Layer 6 of a small transformer language model trained on English Wikipedia (16 layers, counted from 0, width 96).
A neuron's activation on a vector x is SiLU(gate . x) times (in . x), where the dot is the dot product.
The model reads these tokens: "v" "ing" " as" " " "act" "ing" " " "go" "ver" "n" "or" " during" " that" " time" "." "\n" "\n" "In" " the" " 19" "77" " Democratic" " p" "ri" "mar" "y" " for" " the" " S" "en" "ate"

The vector x that enters this layer's MLP at each token. A number n stands for n times 0.063.
0 "v": 6 -2 -39 -27 39 -11 -6 9 -32 -40 21 -5 45 -12 -43 -11 -1 -23 -53 7 7 -6 -15 -49 -49 73 13 33 -7 20 76 -42 -23 -9 -26 36 -16 -27 -8 22 -42 1 2 -10 -8 -36 26 1 22 5 44 -34 -20 -27 29 -20 21 -14 13 4 -40 31 60 7 -29 8 -48 3 27 -14 -12 -11 -20 31 4 0 -29 -38 10 -27 32 -3 -3 -31 -14 -36 10 -5 36 25 -3 -31 -1 11 8 24
1 "ing": -45 -4 -47 15 34 1 -5 20 13 17 -3 6 -12 18 -12 -29 -26 6 23 -11 -1 3 -14 -7 -30 56 22 -21 -64 -4 18 -57 16 -7 35 -4 -10 -13 18 -12 -45 -20 2 35 22 -43 -19 -19 43 -3 5 -11 26 39 49 7 15 -25 -32 -4 -65 8 32 13 -14 6 4 -4 3 -4 -71 9 -5 51 3 -20 -29 27 -8 8 -15 -3 20 -7 -23 -25 36 -24 -10 30 -6 22 19 37 56 31
2 " as": 27 -15 9 -25 35 17 0 -15 9 -3 0 -1 1 61 -7 -53 30 -21 3 -13 17 -23 -13 -32 -40 24 -6 -51 -83 20 -16 -11 30 -37 37 -9 9 -65 17 -42 13 -22 7 20 -12 -24 -19 36 -7 -54 -8 -24 0 14 -17 -26 18 8 3 18 -42 21 81 41 14 3 6 -4 -3 -8 -13 -21 -18 30 21 -21 -48 -7 13 13 -9 -11 -23 27 -7 -41 30 -2 18 20 10 11 6 38 20 19
3 " ": 76 -2 -22 -1 17 7 3 0 16 -11 -11 3 -26 38 28 -6 -6 20 32 5 10 -22 -27 8 -33 10 -4 17 -36 30 -15 13 0 -1 37 -20 23 -52 0 15 -6 -22 4 33 -5 -11 -7 -21 -20 -1 -13 -18 30 -33 -15 -47 23 34 -40 21 -17 4 40 16 39 -41 -47 -18 62 14 -12 -23 10 53 -14 24 -39 -4 -22 -1 -70 -13 -27 29 -37 -41 -2 -18 9 75 -23 -6 10 8 5 7
4 "act": -32 -6 -63 33 9 -5 19 -10 -9 50 -16 -19 -19 14 33 -42 18 12 6 41 -16 -3 11 -3 29 24 26 9 -38 8 2 -43 -33 1 18 15 8 -7 -13 31 -4 -36 -21 -5 3 -15 16 43 -39 7 12 -3 27 -14 39 -60 7 13 -7 27 48 -1 37 52 33 -17 8 -32 7 0 -27 -7 -34 7 -48 -7 3 32 -12 6 2 54 30 88 0 14 42 -15 -8 18 0 -17 48 11 21 24
5 "ing": -29 -8 -32 2 3 11 -26 15 51 60 17 14 11 -6 -17 -14 -35 -10 13 -13 -13 16 -18 -29 -19 41 -12 -23 -47 -13 3 -49 -1 -1 62 4 10 -6 -2 10 -3 -20 9 20 16 -3 -51 2 13 -28 -45 -17 -1 23 74 -7 -3 11 -25 -12 -33 5 20 15 14 14 1 -43 29 4 -70 24 -8 24 64 -35 -12 -21 34 -12 8 34 5 3 -44 -34 38 -46 -29 24 19 -2 -10 29 25 24
6 " ": 53 -3 -18 10 15 24 -1 14 25 2 -2 2 -16 40 0 -3 -21 15 30 5 2 -27 -25 -8 -24 23 3 21 -44 28 -5 4 -2 0 35 -20 17 -52 -40 26 12 -30 11 18 4 -13 -20 -24 -29 -15 -19 -21 35 -25 -20 -37 24 29 -48 2 -10 12 44 1 38 -40 -53 -26 67 12 -17 -2 17 56 22 20 -30 -18 -19 4 -54 17 -17 34 -25 -32 -5 -15 12 87 -26 0 -9 26 8 8
7 "go": -1 -27 -35 -5 3 47 19 7 11 27 12 -13 -26 43 33 -57 -20 13 -3 30 11 47 10 -15 4 0 9 -6 -24 13 18 -64 -3 37 -2 28 11 25 -45 -10 1 3 -29 7 -5 -45 0 52 9 -23 37 -39 -38 14 18 -29 -16 -29 0 21 24 13 53 1 48 -10 -40 -16 19 -2 59 -50 -29 10 -29 -7 10 27 -16 -22 -37 22 -15 43 4 -31 20 -22 -2 36 15 -35 45 51 20 -12
8 "ver": -23 -2 -19 30 38 -10 -3 -4 -5 -25 30 -13 14 -30 -49 -17 -16 -26 34 16 -8 58 6 -1 18 40 3 -8 -68 6 30 -19 43 69 -11 4 13 -43 9 64 24 -24 1 -9 -44 13 -4 -43 0 18 -34 13 54 18 -9 -40 13 -12 -32 -4 33 48 0 -22 -19 25 -28 16 17 -40 -24 -15 -25 31 13 -38 -28 -33 -3 -48 -12 -32 22 16 -14 -26 8 -28 12 21 -23 -21 -5 -8 5 -2
9 "n": -34 -13 -10 0 -11 -4 -15 -16 -4 -9 10 -24 48 2 -48 14 -39 9 14 24 -6 20 -52 -21 -26 18 13 12 -21 4 8 -44 -21 49 34 48 36 -20 -7 5 0 14 -12 -13 -15 8 18 2 36 -1 3 -13 20 58 41 -19 38 11 -21 22 -13 67 21 -31 23 -15 -14 -15 20 -36 -64 -8 -1 46 27 -23 -38 -13 48 -21 -54 16 10 -19 -23 -42 -14 -15 24 43 32 25 23 14 31 13
10 "or": -12 -43 -42 18 5 -22 -34 -15 40 -2 13 -22 25 1 -30 33 -37 -10 46 -6 -1 24 17 -3 -11 23 48 -16 -45 -11 -11 -32 -26 31 20 50 -13 0 -12 -18 17 18 4 -11 -55 -50 -27 24 8 55 -25 -6 23 21 0 -19 8 -10 -11 -13 -29 9 28 0 14 -27 -13 18 8 -23 -50 -16 -14 40 31 11 -36 37 1 -12 -75 48 17 -30 16 16 6 21 61 46 19 21 17 23 -1 -27
11 " during": -14 -34 4 64 34 -15 30 -15 36 -27 -18 12 26 5 17 -39 7 -32 29 16 31 -23 -10 -19 13 45 -6 -21 -36 16 -34 -19 32 -64 37 -29 29 4 -1 -61 -22 32 -15 -7 -27 -12 19 -14 8 -12 -12 -38 41 -32 -2 -7 -5 -9 11 -13 -31 32 61 34 -1 0 -18 17 -11 -3 -12 -46 -5 53 30 -15 -27 4 1 23 -55 -21 -18 25 -14 -37 18 -23 9 37 -2 35 -14 33 18 28
12 " that": -4 -26 4 33 -33 -1 29 -9 9 -20 0 47 -52 2 31 -33 26 14 32 16 16 0 17 -43 -4 -10 -3 -46 -48 50 -18 -27 35 -8 43 -4 25 -17 20 -31 -5 41 -9 6 -27 -19 -7 3 -7 -16 -25 -40 35 -4 34 -36 2 8 -17 5 -30 18 26 12 30 -34 -44 11 -20 -31 16 -9 0 32 1 2 -13 26 10 23 -47 -15 58 38 -27 -36 13 8 8 29 11 20 59 30 -18 60
13 " time": 7 3 -16 28 28 -23 26 31 25 -22 6 0 -44 24 0 -39 -20 19 -23 59 24 33 -32 8 13 -9 -4 0 -12 4 -6 -9 6 -21 50 -6 24 15 5 -4 -27 -43 -21 9 -20 -34 2 -23 -38 17 -29 -13 58 42 45 -49 0 31 19 -8 -32 -2 86 -13 24 -37 -12 23 5 0 -6 -44 -22 -6 54 -18 24 5 -11 -6 -18 -4 -6 31 -53 -17 26 5 24 38 6 22 15 26 61 30
14 ".": 17 12 -9 5 18 -21 9 11 12 -16 -24 61 1 -14 -10 -29 22 -22 1 -39 26 -72 -4 21 -8 14 23 -30 -42 2 -30 -34 7 -12 51 -28 12 -38 -18 1 -6 -12 -7 18 -18 -17 -16 -33 -2 10 3 -47 50 18 -23 -69 14 -20 -30 24 -27 23 51 6 26 -25 -37 -36 4 -14 7 -50 -4 22 25 43 15 -2 3 -2 -39 -30 15 2 32 -22 3 -16 44 33 -7 -12 62 6 -6 48
15 "\n": 9 26 -44 -8 6 -7 22 8 35 -23 30 39 7 1 -6 -8 16 -17 49 -21 20 -45 -24 4 -12 43 31 -32 -2 5 12 -12 18 -61 38 -6 1 -3 -5 23 4 -20 -22 16 -51 -25 14 -20 34 -2 1 -33 30 -1 -13 -33 -9 -22 -61 46 -44 37 64 1 22 -27 -2 -40 -11 -8 23 -26 -27 12 8 19 -5 -17 -16 -6 -21 -23 0 7 19 12 19 -23 40 68 -31 -7 53 32 24 51
16 "\n": -16 54 -21 2 -11 16 28 -5 28 -22 5 14 11 -12 -4 -9 -1 -34 9 -21 33 -51 -17 4 9 28 23 -24 -27 27 26 -31 1 -31 27 -1 10 15 11 19 14 -38 -7 0 -46 -20 46 -37 -4 -12 -10 -42 35 -40 23 -57 1 -22 -41 46 -40 55 53 -7 3 -41 3 -48 -15 -16 8 -25 -1 -16 -9 15 -12 -22 19 10 -35 7 20 -15 -26 25 18 -37 30 38 -22 -1 66 61 13 7
17 "In": -14 -8 -10 22 5 26 40 -32 9 -9 -32 -64 44 16 -7 -19 46 -2 10 21 23 20 29 27 12 48 1 -5 -24 12 -40 -24 12 -34 12 -24 -14 -46 17 -19 1 18 11 34 -14 11 10 -3 -7 14 -34 -24 42 -17 17 -62 -3 -5 -43 11 -63 13 67 12 -3 -17 -26 -41 1 0 0 -71 -38 21 27 6 -34 6 0 39 -18 0 0 42 9 7 29 -9 3 37 0 31 -24 4 19 -15
18 " the": 6 -10 17 -5 1 -12 2 6 4 -51 -7 -10 -4 8 1 -11 26 -3 -12 15 45 28 -14 -30 -54 -2 -22 -11 -43 24 3 -53 65 11 32 -1 10 -13 -32 -12 50 38 -32 37 -26 3 0 8 -28 3 1 3 34 -37 26 -30 -61 -1 -18 4 -52 39 30 34 2 16 -8 -28 -2 -6 -4 -32 -33 53 -2 25 3 -28 0 11 -62 -19 41 27 -15 -12 38 9 41 33 5 3 40 45 -23 21
19 " 19": 46 4 -5 22 26 -5 -12 5 40 -30 -15 -4 33 55 -28 -24 10 -2 11 -34 -10 8 13 18 -3 31 -3 29 -14 30 5 2 -9 21 29 -38 20 24 -48 -22 -9 -18 -33 -18 -41 -15 26 12 3 60 -21 -9 6 -23 -18 -63 -12 12 -6 -11 -45 -20 -3 -6 23 0 -37 -26 22 -5 -15 -36 -35 34 16 24 -28 -34 -29 4 -15 -3 48 38 -55 -28 13 -26 1 55 10 69 46 -3 0 -7
20 "77": -5 -29 27 28 46 6 8 -17 40 -55 43 48 -12 12 -39 -6 4 -4 -5 -11 9 1 -16 13 -16 28 11 34 -22 45 10 -19 -45 -13 38 -15 25 -15 -40 20 -21 -15 -26 4 -17 -15 28 20 19 39 11 -51 -4 -6 16 -30 33 7 -21 -5 -7 -30 60 -3 19 -2 3 -27 3 -31 -22 -37 6 44 43 -12 12 -1 12 6 -4 -25 69 36 -46 -8 8 -5 -42 55 10 50 10 -16 8 -22
21 " Democratic": -23 15 -14 27 42 -16 -14 -23 50 -52 8 -11 -7 35 3 -9 -13 2 13 -4 17 -30 -30 -11 -30 43 45 26 -8 10 -29 -60 -22 10 9 -3 17 28 -59 -31 -21 16 -2 -7 -30 -34 -5 -33 1 60 10 -17 -3 17 12 -43 -13 -4 -38 28 -4 -21 33 43 44 27 -24 -6 18 -1 -22 -3 -11 51 45 -30 -12 12 20 7 -14 8 50 31 -22 -22 27 -8 13 32 -14 43 47 2 42 4
22 " p": 10 7 -37 -6 24 9 26 -2 -15 19 -2 4 -25 49 -14 -29 -15 -44 -9 49 -46 5 -14 -31 -49 12 -1 14 -7 4 -2 29 13 -12 26 22 15 -26 -4 -38 -11 -15 13 -7 5 -24 -28 -15 -10 -22 16 -30 53 -43 8 -41 5 -5 -46 13 -24 4 35 55 29 -7 -15 -19 42 2 9 -2 9 21 10 26 -12 -15 -2 -13 -37 33 10 94 -7 -31 9 -25 39 53 27 14 56 33 26 -10
23 "ri": 40 -19 -18 -2 56 26 57 -25 16 3 -6 -52 -17 -24 10 16 -59 -6 52 38 -16 17 2 -42 -20 48 18 12 4 33 -9 -17 6 -6 1 27 -21 14 -53 26 -12 16 -12 24 -48 17 2 15 -36 33 6 -38 18 -1 -10 -21 -18 11 -4 -27 17 68 2 15 28 -24 -47 -26 -13 -19 10 -17 -18 20 -35 -13 -13 -24 19 1 -38 11 48 21 13 -54 -10 -7 52 28 2 -23 27 11 -29 -4
24 "mar": 0 -1 -5 -26 18 10 -7 32 8 -38 1 -47 -23 -42 28 -21 -27 -17 22 41 -13 17 -17 -11 -5 24 17 33 -15 -14 -37 41 -21 61 8 16 8 20 19 -23 32 -6 -23 -27 -23 7 3 -30 40 63 -27 -8 24 5 -2 -31 -17 -15 -38 56 2 -1 15 -16 -41 -20 -35 5 6 -18 -38 14 -30 28 27 -35 -75 29 30 -34 -1 15 25 3 55 -3 16 10 26 32 14 10 28 83 2 -8
25 "y": 7 31 13 36 25 -19 12 -11 52 -18 -13 45 -11 -12 -35 4 -26 20 -6 42 6 57 -22 -4 16 22 45 -3 -21 48 33 -3 -14 20 10 40 -14 -16 -5 36 16 8 22 0 21 -29 7 -58 14 47 -26 -57 19 48 72 -16 -4 4 -36 -38 -41 -10 -5 6 -2 -5 -17 19 3 -11 -57 -8 19 36 39 19 -40 -26 13 -2 15 26 30 -15 25 3 28 -12 17 10 -5 13 1 56 -13 10
26 " for": -14 -31 30 47 18 16 -8 -2 24 -2 -9 5 -27 38 21 -14 -16 -2 -18 21 10 -15 29 -21 25 60 15 -30 -57 5 -52 -40 45 -15 43 -36 22 -23 -29 -25 -37 22 -7 1 1 -10 -8 1 16 -31 -4 -44 33 -18 -5 -18 10 -27 -22 -3 -44 65 53 15 26 13 1 12 -13 3 -3 -62 -23 52 16 -10 -12 -28 -5 16 -54 -11 -11 7 -17 -50 22 -32 9 25 -9 17 0 45 -2 15
27 " the": 0 -1 2 -2 -5 7 -9 2 -3 -38 -4 -9 -17 29 12 -23 3 5 -23 20 31 4 -31 -30 -59 5 -29 -13 -55 23 -7 -61 60 -1 23 13 17 -21 -24 -10 54 52 -18 41 -30 7 4 12 5 -4 -8 6 23 -19 16 -53 -41 -22 -25 7 -41 37 36 24 5 23 -13 -22 -2 -18 -5 -26 -46 51 11 20 21 -22 5 -15 -55 -13 22 7 -6 -13 26 14 51 49 11 16 40 47 -15 38
28 " S": 16 -7 -44 19 35 34 10 -15 -13 -23 2 8 -20 27 -8 -30 -15 -15 -6 -11 -17 6 7 -10 -31 22 14 3 5 43 -1 1 12 30 65 -3 1 15 -32 9 -8 -23 -2 9 0 8 -5 19 -21 -10 21 -33 33 -37 1 -14 -6 -25 -43 11 -75 -38 55 27 41 -16 -31 5 24 0 28 -35 -18 33 -54 14 -44 -45 48 -34 -46 31 16 24 -22 -29 -10 -40 -7 26 -2 36 21 1 23 36
29 "en": -5 -53 -26 -11 32 28 41 -12 -37 18 6 -14 -43 -17 -1 -19 -27 9 -1 11 14 16 -12 3 -16 36 -11 12 49 -20 -44 -6 49 22 12 12 9 -15 -38 3 -27 -47 -12 26 -23 -8 23 22 -13 -12 13 7 -25 -4 4 -12 -5 -13 14 31 19 -13 15 -26 37 -15 -20 -6 22 -40 -10 -1 -28 53 -40 -24 -78 13 20 13 -64 -43 47 25 -31 -22 26 5 9 50 48 -25 25 9 -10 8
30 "ate": -15 -28 -2 24 33 -26 10 10 2 26 36 3 -26 28 28 14 -4 46 4 14 -8 19 -33 -13 -36 24 61 3 -31 -36 -15 -36 1 -8 -12 28 7 -12 -6 -14 -57 -32 -25 27 -18 -7 -10 -6 -33 78 -22 -22 10 20 10 -76 -27 -33 -19 -17 -22 -5 43 2 21 13 -28 1 20 -21 -46 -39 2 15 26 -8 -14 54 5 -6 -18 22 50 -52 -40 -6 5 -39 25 50 -11 23 14 16 18 -17

Each question shows the input weights of one neuron of the MLP. A number n stands for n times 0.0065.

n221 gate: 33 -10 4 -4 35 -42 -26 -4 -24 -22 -22 -16 29 20 -8 16 31 -4 20 -20 21 8 8 8 47 -3 13 -39 29 -10 2 37 -32 -2 -22 -15 -24 -32 -18 -3 57 25 -24 13 3 -11 15 20 10 -16 6 -10 -6 -20 21 -21 8 35 -11 9 -13 2 -10 21 13 -3 -19 61 10 4 44 -2 6 -2 -12 6 24 11 -11 31 2 -26 13 0 -26 -9 12 -3 5 -30 -39 3 27 4 4 -23
n221 in: 14 -9 -2 -13 8 -16 1 -3 -7 -12 13 18 15 17 66 -23 29 -7 -4 -8 -40 -14 -12 58 5 11 -16 -67 23 15 38 16 -1 14 -35 1 -27 -25 6 -3 1 -1 -4 12 -25 -2 -12 17 -30 12 19 31 -2 -3 -48 4 2 -8 -18 40 1 -27 10 -59 20 -7 -7 -9 56 -9 -50 -9 3 -14 18 -48 12 -47 -29 29 -15 -2 23 10 16 -19 -15 -8 -42 15 12 1 -14 -3 -35 -9
On which token does it fire most, and how strongly? 19 " 19", at about 5.6

n183 gate: -5 61 -20 6 -1 -5 -10 3 -18 12 15 32 0 -3 -10 -37 11 10 23 3 17 -31 20 18 18 16 -30 19 -69 18 16 20 7 -32 -27 -31 20 -12 0 32 33 6 -9 -27 23 23 20 3 50 23 23 -10 30 9 -42 3 -29 42 29 -3 22 33 -6 4 -16 -18 21 -1 38 -11 -3 -12 15 7 -26 0 2 -12 -1 12 23 -11 4 -26 -19 -23 0 5 23 6 -38 -21 -17 -20 15 -28
n183 in: 31 50 30 -5 14 21 -22 3 -24 31 47 -14 -7 -2 -5 -24 -15 -32 14 2 -7 -21 -24 -12 17 18 5 5 6 7 -16 10 -33 -34 -1 13 -28 -22 -16 27 39 18 -10 21 -3 -1 7 -12 -29 -6 46 3 -17 -43 -6 -3 0 -9 -7 -26 34 18 9 25 -26 -5 -6 -32 -19 7 1 54 -44 -14 29 -1 33 -35 9 -8 -12 16 24 16 -8 -24 16 -36 10 2 18 -11 -60 -12 2 -16
On which token does it fire most? 6 " "

n97 gate: -5 -4 2 -32 -4 18 -18 30 13 -55 25 2 -12 9 -28 -4 4 -5 -36 -4 -25 -2 6 6 28 -35 -14 23 4 4 -20 4 -29 25 43 7 15 -4 27 12 7 -3 -9 39 14 25 1 39 -37 -42 -24 -1 -12 36 -12 11 24 -33 -2 19 -24 4 17 -24 22 6 16 3 -2 11 -12 28 -24 -15 -18 -6 26 20 -9 15 0 -6 21 10 -2 2 -4 38 -25 39 33 24 -23 -29 -10 15
n97 in: -15 4 21 -6 62 21 -6 -13 -6 4 0 7 42 42 -8 28 22 -28 -14 14 20 9 -3 -19 -19 -4 -18 -1 12 -41 -8 -22 16 -2 17 8 -1 1 19 30 10 7 -18 1 -30 10 37 -3 -49 -22 35 12 35 -22 22 -25 19 40 17 -32 -23 43 -28 8 44 15 -44 33 5 4 -11 2 52 41 5 3 20 0 27 26 10 -12 22 22 9 -1 -1 -21 -32 -61 -17 -11 9 -1 30 16
On which three tokens does it fire most, strongest first? 20 "77", 9 "n", 13 " time"

n76 gate: -5 6 -2 -5 -18 3 -11 -4 -18 -7 -18 17 -2 -15 5 -20 -10 4 21 -32 -14 19 21 7 -41 40 -38 23 -40 -13 -18 30 22 -15 8 -17 30 24 -10 26 -9 7 3 17 -11 -7 13 -1 14 11 43 57 -2 10 -9 36 -5 -12 -9 -14 -8 -5 -24 -1 9 -20 -3 -1 -11 -15 -15 -4 -4 -24 1 -5 -22 2 20 28 -12 -14 -14 8 -45 10 -27 23 -7 -77 -11 -10 8 -9 -2 12
n76 in: 3 3 14 -46 32 -14 15 -17 13 9 -18 -37 -11 11 32 6 32 21 -22 22 -3 -35 13 -10 38 24 -16 8 -8 -46 31 13 -8 -26 20 -11 -26 -11 17 -15 -27 16 -18 -30 -8 -7 -1 -31 -34 -23 28 3 -32 7 -25 -34 -7 -26 15 -19 2 -20 -15 13 12 -21 27 -34 -42 6 -3 3 49 7 2 -1 5 2 -22 -6 -9 8 -46 30 -10 -19 30 -23 40 -13 -2 -10 -1 -2 -50 -50
On which token does it fire most? 9 "n"

n213 gate: -41 44 45 11 43 -20 12 21 13 -1 15 -27 3 21 -12 -5 13 9 22 -17 -3 5 -3 23 16 -42 -29 -17 -11 20 -52 8 1 -12 -1 -5 -30 -8 -2 50 36 -14 -18 17 -4 35 -23 1 16 12 10 0 15 -6 24 -4 44 -9 27 18 6 -10 -12 43 48 5 42 27 32 -8 11 -3 -41 -9 3 -4 -15 27 14 9 24 -17 -3 -21 25 8 -48 6 1 -20 -30 24 -1 24 -35 -2
n213 in: -16 12 -22 1 40 11 -21 27 -9 24 4 -28 20 20 1 5 20 -9 8 1 -12 31 24 6 30 -20 -11 -1 4 39 -23 -3 -53 -59 -23 -26 -24 3 5 22 -17 -22 -1 3 11 -41 -11 5 -26 -13 -40 11 5 -33 -29 10 -15 -7 -3 16 22 17 41 10 26 -18 18 21 -35 -27 15 14 -6 3 21 30 27 -25 -25 -2 15 -33 -16 -18 -2 26 -25 26 5 49 7 -2 17 33 -41 3
On which token does it fire most? 9 "n"

n145 gate: -18 -66 -15 23 -6 15 -4 10 -22 -5 -14 26 23 10 -9 -20 -22 -11 -37 -25 -2 -6 -42 16 -24 3 15 28 -13 -43 -7 -18 1 11 -36 -32 -8 13 11 13 -62 -9 -6 -1 7 -5 38 -17 8 28 -6 9 -11 -10 -30 37 -27 -12 -1 39 13 9 -6 -9 -4 -18 21 28 -19 -8 33 13 1 -1 14 29 -28 -3 -24 41 6 -24 -32 -15 11 4 18 24 -34 -5 -23 -12 2 -8 12 -8
n145 in: -3 -43 18 -13 21 -20 -21 9 -45 -43 -12 -15 -24 32 1 21 34 52 23 24 34 -1 21 -29 -17 -17 9 15 -9 -32 17 -10 3 18 -9 48 -26 10 19 -24 -1 -38 29 -21 -25 46 -1 12 -11 7 -17 -3 -11 -3 -2 17 15 17 8 -1 -26 34 14 53 -11 -14 50 -36 18 -10 -8 48 3 12 -35 4 -1 -46 19 -3 8 -5 2 2 -16 -11 -1 21 52 7 15 19 -29 -5 26 2
On which token does it fire most, and how strongly? 0 "v", at about 4

n11 gate: 49 -2 -2 30 12 -21 -37 -5 0 -16 9 2 -8 16 8 10 13 19 -27 -23 -22 21 30 26 -3 2 6 -4 42 -14 1 -15 -14 5 -17 -24 28 -36 43 9 -3 33 -1 -14 35 -11 37 -11 -9 -12 -20 46 -35 -9 48 0 22 4 17 -6 0 -4 -9 -25 0 -17 11 -25 -18 3 42 -20 7 7 -8 31 -7 -2 -7 22 -9 35 14 10 20 -26 19 -17 19 10 -23 -33 1 1 1 2
n11 in: 3 14 -18 -24 25 -31 26 -41 -13 9 0 -1 5 -1 -4 9 -22 6 15 11 -21 13 -9 34 -3 1 23 1 1 -4 -17 -68 -36 14 16 -20 40 -1 12 29 -42 56 17 -8 -3 -1 17 -28 -1 16 -20 43 -30 -15 10 1 7 22 15 -6 -22 -21 -28 34 36 -15 -22 1 -13 41 6 9 24 -5 23 -26 28 9 -13 41 -48 12 24 -5 -2 -8 -6 6 8 27 9 -82 -12 -22 26 0
On which token does it fire most? 3 " "

n112 gate: 47 12 20 -18 -27 -21 -18 26 -6 -14 8 43 -6 7 0 11 -20 -11 36 25 1 14 -16 21 -13 0 50 -15 19 -9 12 39 1 -21 -19 -17 -9 5 -35 -7 3 -61 -1 11 -13 -11 -23 24 14 2 -18 1 -30 6 2 -6 -4 41 14 5 -30 23 -1 9 -27 21 12 -21 15 -5 -2 12 18 19 18 -13 29 -30 3 19 -15 20 18 14 15 17 9 17 -12 18 19 1 -36 -10 -21 35
n112 in: 28 -7 36 -25 -10 -28 -13 -8 12 11 10 40 3 47 20 8 24 -20 27 11 -25 -3 -12 -2 12 11 0 8 -8 -20 -6 17 58 -19 -29 28 -15 27 -22 -16 -26 -27 7 -2 -3 48 28 4 9 27 -8 17 -30 -1 -23 -12 -3 18 26 39 -20 -19 5 -11 -21 4 23 -5 1 0 -1 19 -4 -5 -21 2 -6 -7 -5 35 -46 18 17 6 3 17 -42 -30 -30 19 -1 3 -36 -26 -27 42
On which token does it fire most, and how strongly? 19 " 19", at about 2.3

n193 gate: 40 -10 -14 -33 -14 -20 40 3 3 30 -4 -15 22 -30 28 17 -4 -17 1 -6 4 -10 -37 1 2 1 6 -36 34 33 -17 12 -24 -5 -24 -8 -1 -18 -34 25 15 -11 22 13 16 38 22 27 14 -3 -10 40 33 16 14 9 -2 41 18 -6 13 19 0 16 14 -19 -5 12 -14 -23 -29 8 20 20 -4 20 -26 -10 -15 -30 -1 -49 7 2 -27 26 -23 19 -1 -5 -24 -27 12 4 -20 18
n193 in: -8 -15 24 -45 17 -10 24 12 12 20 33 5 28 -5 7 2 -17 -26 -11 -2 22 -26 18 27 5 -27 7 -5 38 -9 12 -14 22 15 -5 -6 -1 5 -16 6 -3 -15 -1 -22 -1 -18 11 22 16 -29 -27 28 4 4 -15 11 2 39 4 -10 27 49 10 11 -2 -2 -21 -13 19 -13 33 9 -14 22 -9 -23 -17 4 -21 37 -50 -51 11 -10 9 -1 24 20 8 23 -10 -11 0 -26 -24 38
On which three tokens does it fire most, strongest first? 29 "en", 23 "ri", 3 " "

n23 gate: 37 10 -32 -11 21 -7 -17 9 -68 -20 11 38 -1 -19 -1 14 -9 -31 5 26 7 6 -37 18 -4 6 7 9 -17 -1 -46 -5 -1 46 -31 42 11 -1 9 -6 7 3 22 7 21 -2 34 55 -8 -36 -24 -16 -4 -41 -15 3 -28 15 22 -7 13 12 -27 26 3 12 21 5 3 -11 -17 8 30 3 -11 22 -20 20 -42 19 -33 -1 36 8 10 -1 -6 -19 -38 6 -25 -50 -18 -5 20 -14
n23 in: 21 51 -5 -37 12 -27 25 25 5 0 1 -23 -5 8 1 3 35 -1 -17 3 -2 -3 21 -19 -26 19 -30 15 64 5 -4 2 -24 26 22 -2 -52 39 16 -3 -17 -2 -2 39 15 46 -3 23 19 -39 -25 8 -1 23 -38 10 1 29 25 -5 13 -5 4 22 19 12 17 -4 -24 -3 -3 -2 3 7 -54 18 -14 -11 3 -29 -36 -26 2 3 12 -13 38 3 29 5 -9 -20 -1 -25 10 -19
On which token does it fire most, and how strongly? 29 "en", at about 11

n236 gate: -10 -2 17 1 12 -27 27 -4 0 1 3 31 -44 -22 -34 -18 6 1 -45 14 -31 52 -8 13 -15 -28 -19 10 11 -57 15 41 -11 -10 -11 1 -1 43 2 -13 20 -35 -7 13 -34 -4 12 -3 42 -21 -6 3 26 24 8 -11 3 -16 12 14 -31 -11 0 5 16 16 -4 -13 -61 17 5 36 -10 -27 4 19 -37 15 -8 9 -4 -5 22 -10 64 15 -29 14 -39 25 11 5 -37 -20 38 5
n236 in: 8 22 5 53 -23 3 20 16 -33 -8 -13 23 -4 12 -1 37 36 -17 36 31 -10 -5 18 13 11 -33 -19 4 -22 19 24 -7 -37 5 -60 -4 -41 52 40 -12 20 -5 35 -18 -10 -19 49 -33 -27 0 -44 -2 16 17 26 32 7 -8 -13 1 -10 15 14 -8 6 -32 5 -3 -43 -50 -33 -38 3 22 -1 -5 -39 51 -3 -8 -16 37 -5 5 33 -39 -42 -18 15 16 -18 -3 14 -49 2 21
On which three tokens does it fire most, strongest first? 24 "mar", 25 "y", 13 " time"

n162 gate: 8 20 22 15 -23 -14 -5 21 -29 43 -15 5 7 -16 -24 -20 -9 -15 -12 28 -29 -3 26 -19 -6 4 -6 48 32 -19 48 16 15 6 1 18 -11 -54 7 11 -1 -9 12 -15 13 25 -11 25 27 -21 -18 9 -20 10 15 7 -21 61 -45 46 -1 -28 -13 -15 13 6 -23 15 -7 17 24 -25 24 7 -26 7 -5 -20 43 -10 2 -58 1 1 16 18 5 -10 4 2 1 -3 5 -36 -24 -5
n162 in: 18 -28 -8 3 5 -47 -21 -15 9 8 -28 5 -18 -5 -45 41 -16 -3 12 11 -39 -13 -8 22 -29 11 0 -22 -10 33 -26 10 1 36 -11 -7 15 -8 9 -11 15 -4 -24 1 27 -10 18 -19 39 -7 18 47 -43 16 5 -38 -32 -10 -16 14 -14 1 30 -26 -12 3 38 -1 44 -35 27 13 11 -21 -9 17 9 8 4 -3 14 -11 48 -15 -51 -8 32 -17 4 3 -10 -14 -40 3 12 1
On which three tokens does it fire most, strongest first? 29 "en", 8 "ver", 0 "v"

n214 gate: -3 -13 -8 -13 -4 -12 28 -4 0 4 -39 -6 -5 16 17 8 -19 -37 25 27 -21 -25 -18 -6 26 -16 21 -19 -8 -28 22 13 11 12 15 -18 23 -21 -1 -3 -9 -18 -13 33 -8 10 35 32 -24 24 14 8 4 8 11 11 25 -35 18 10 -35 8 2 21 -21 -4 -3 21 13 18 -32 26 -3 -10 14 9 14 36 4 -1 -6 8 -34 16 13 -10 25 29 -13 3 -25 -15 -13 -20 7 -40
n214 in: 22 -31 -8 -9 -9 -35 -19 -10 30 -39 12 -5 -1 -19 -7 2 31 19 37 -29 50 8 -3 -6 -14 19 -27 14 14 7 24 16 -10 -5 -2 20 22 -3 14 -11 5 -11 23 9 2 -3 15 15 16 22 22 -19 30 -3 5 25 -24 -8 8 12 -25 11 3 22 -2 7 20 1 11 -11 11 41 21 27 11 -26 38 -10 -3 -11 -22 -16 5 8 -8 -10 -43 6 5 9 22 14 6 14 -27 37
On which token does it fire most, and how strongly? 11 " during", at about 2.6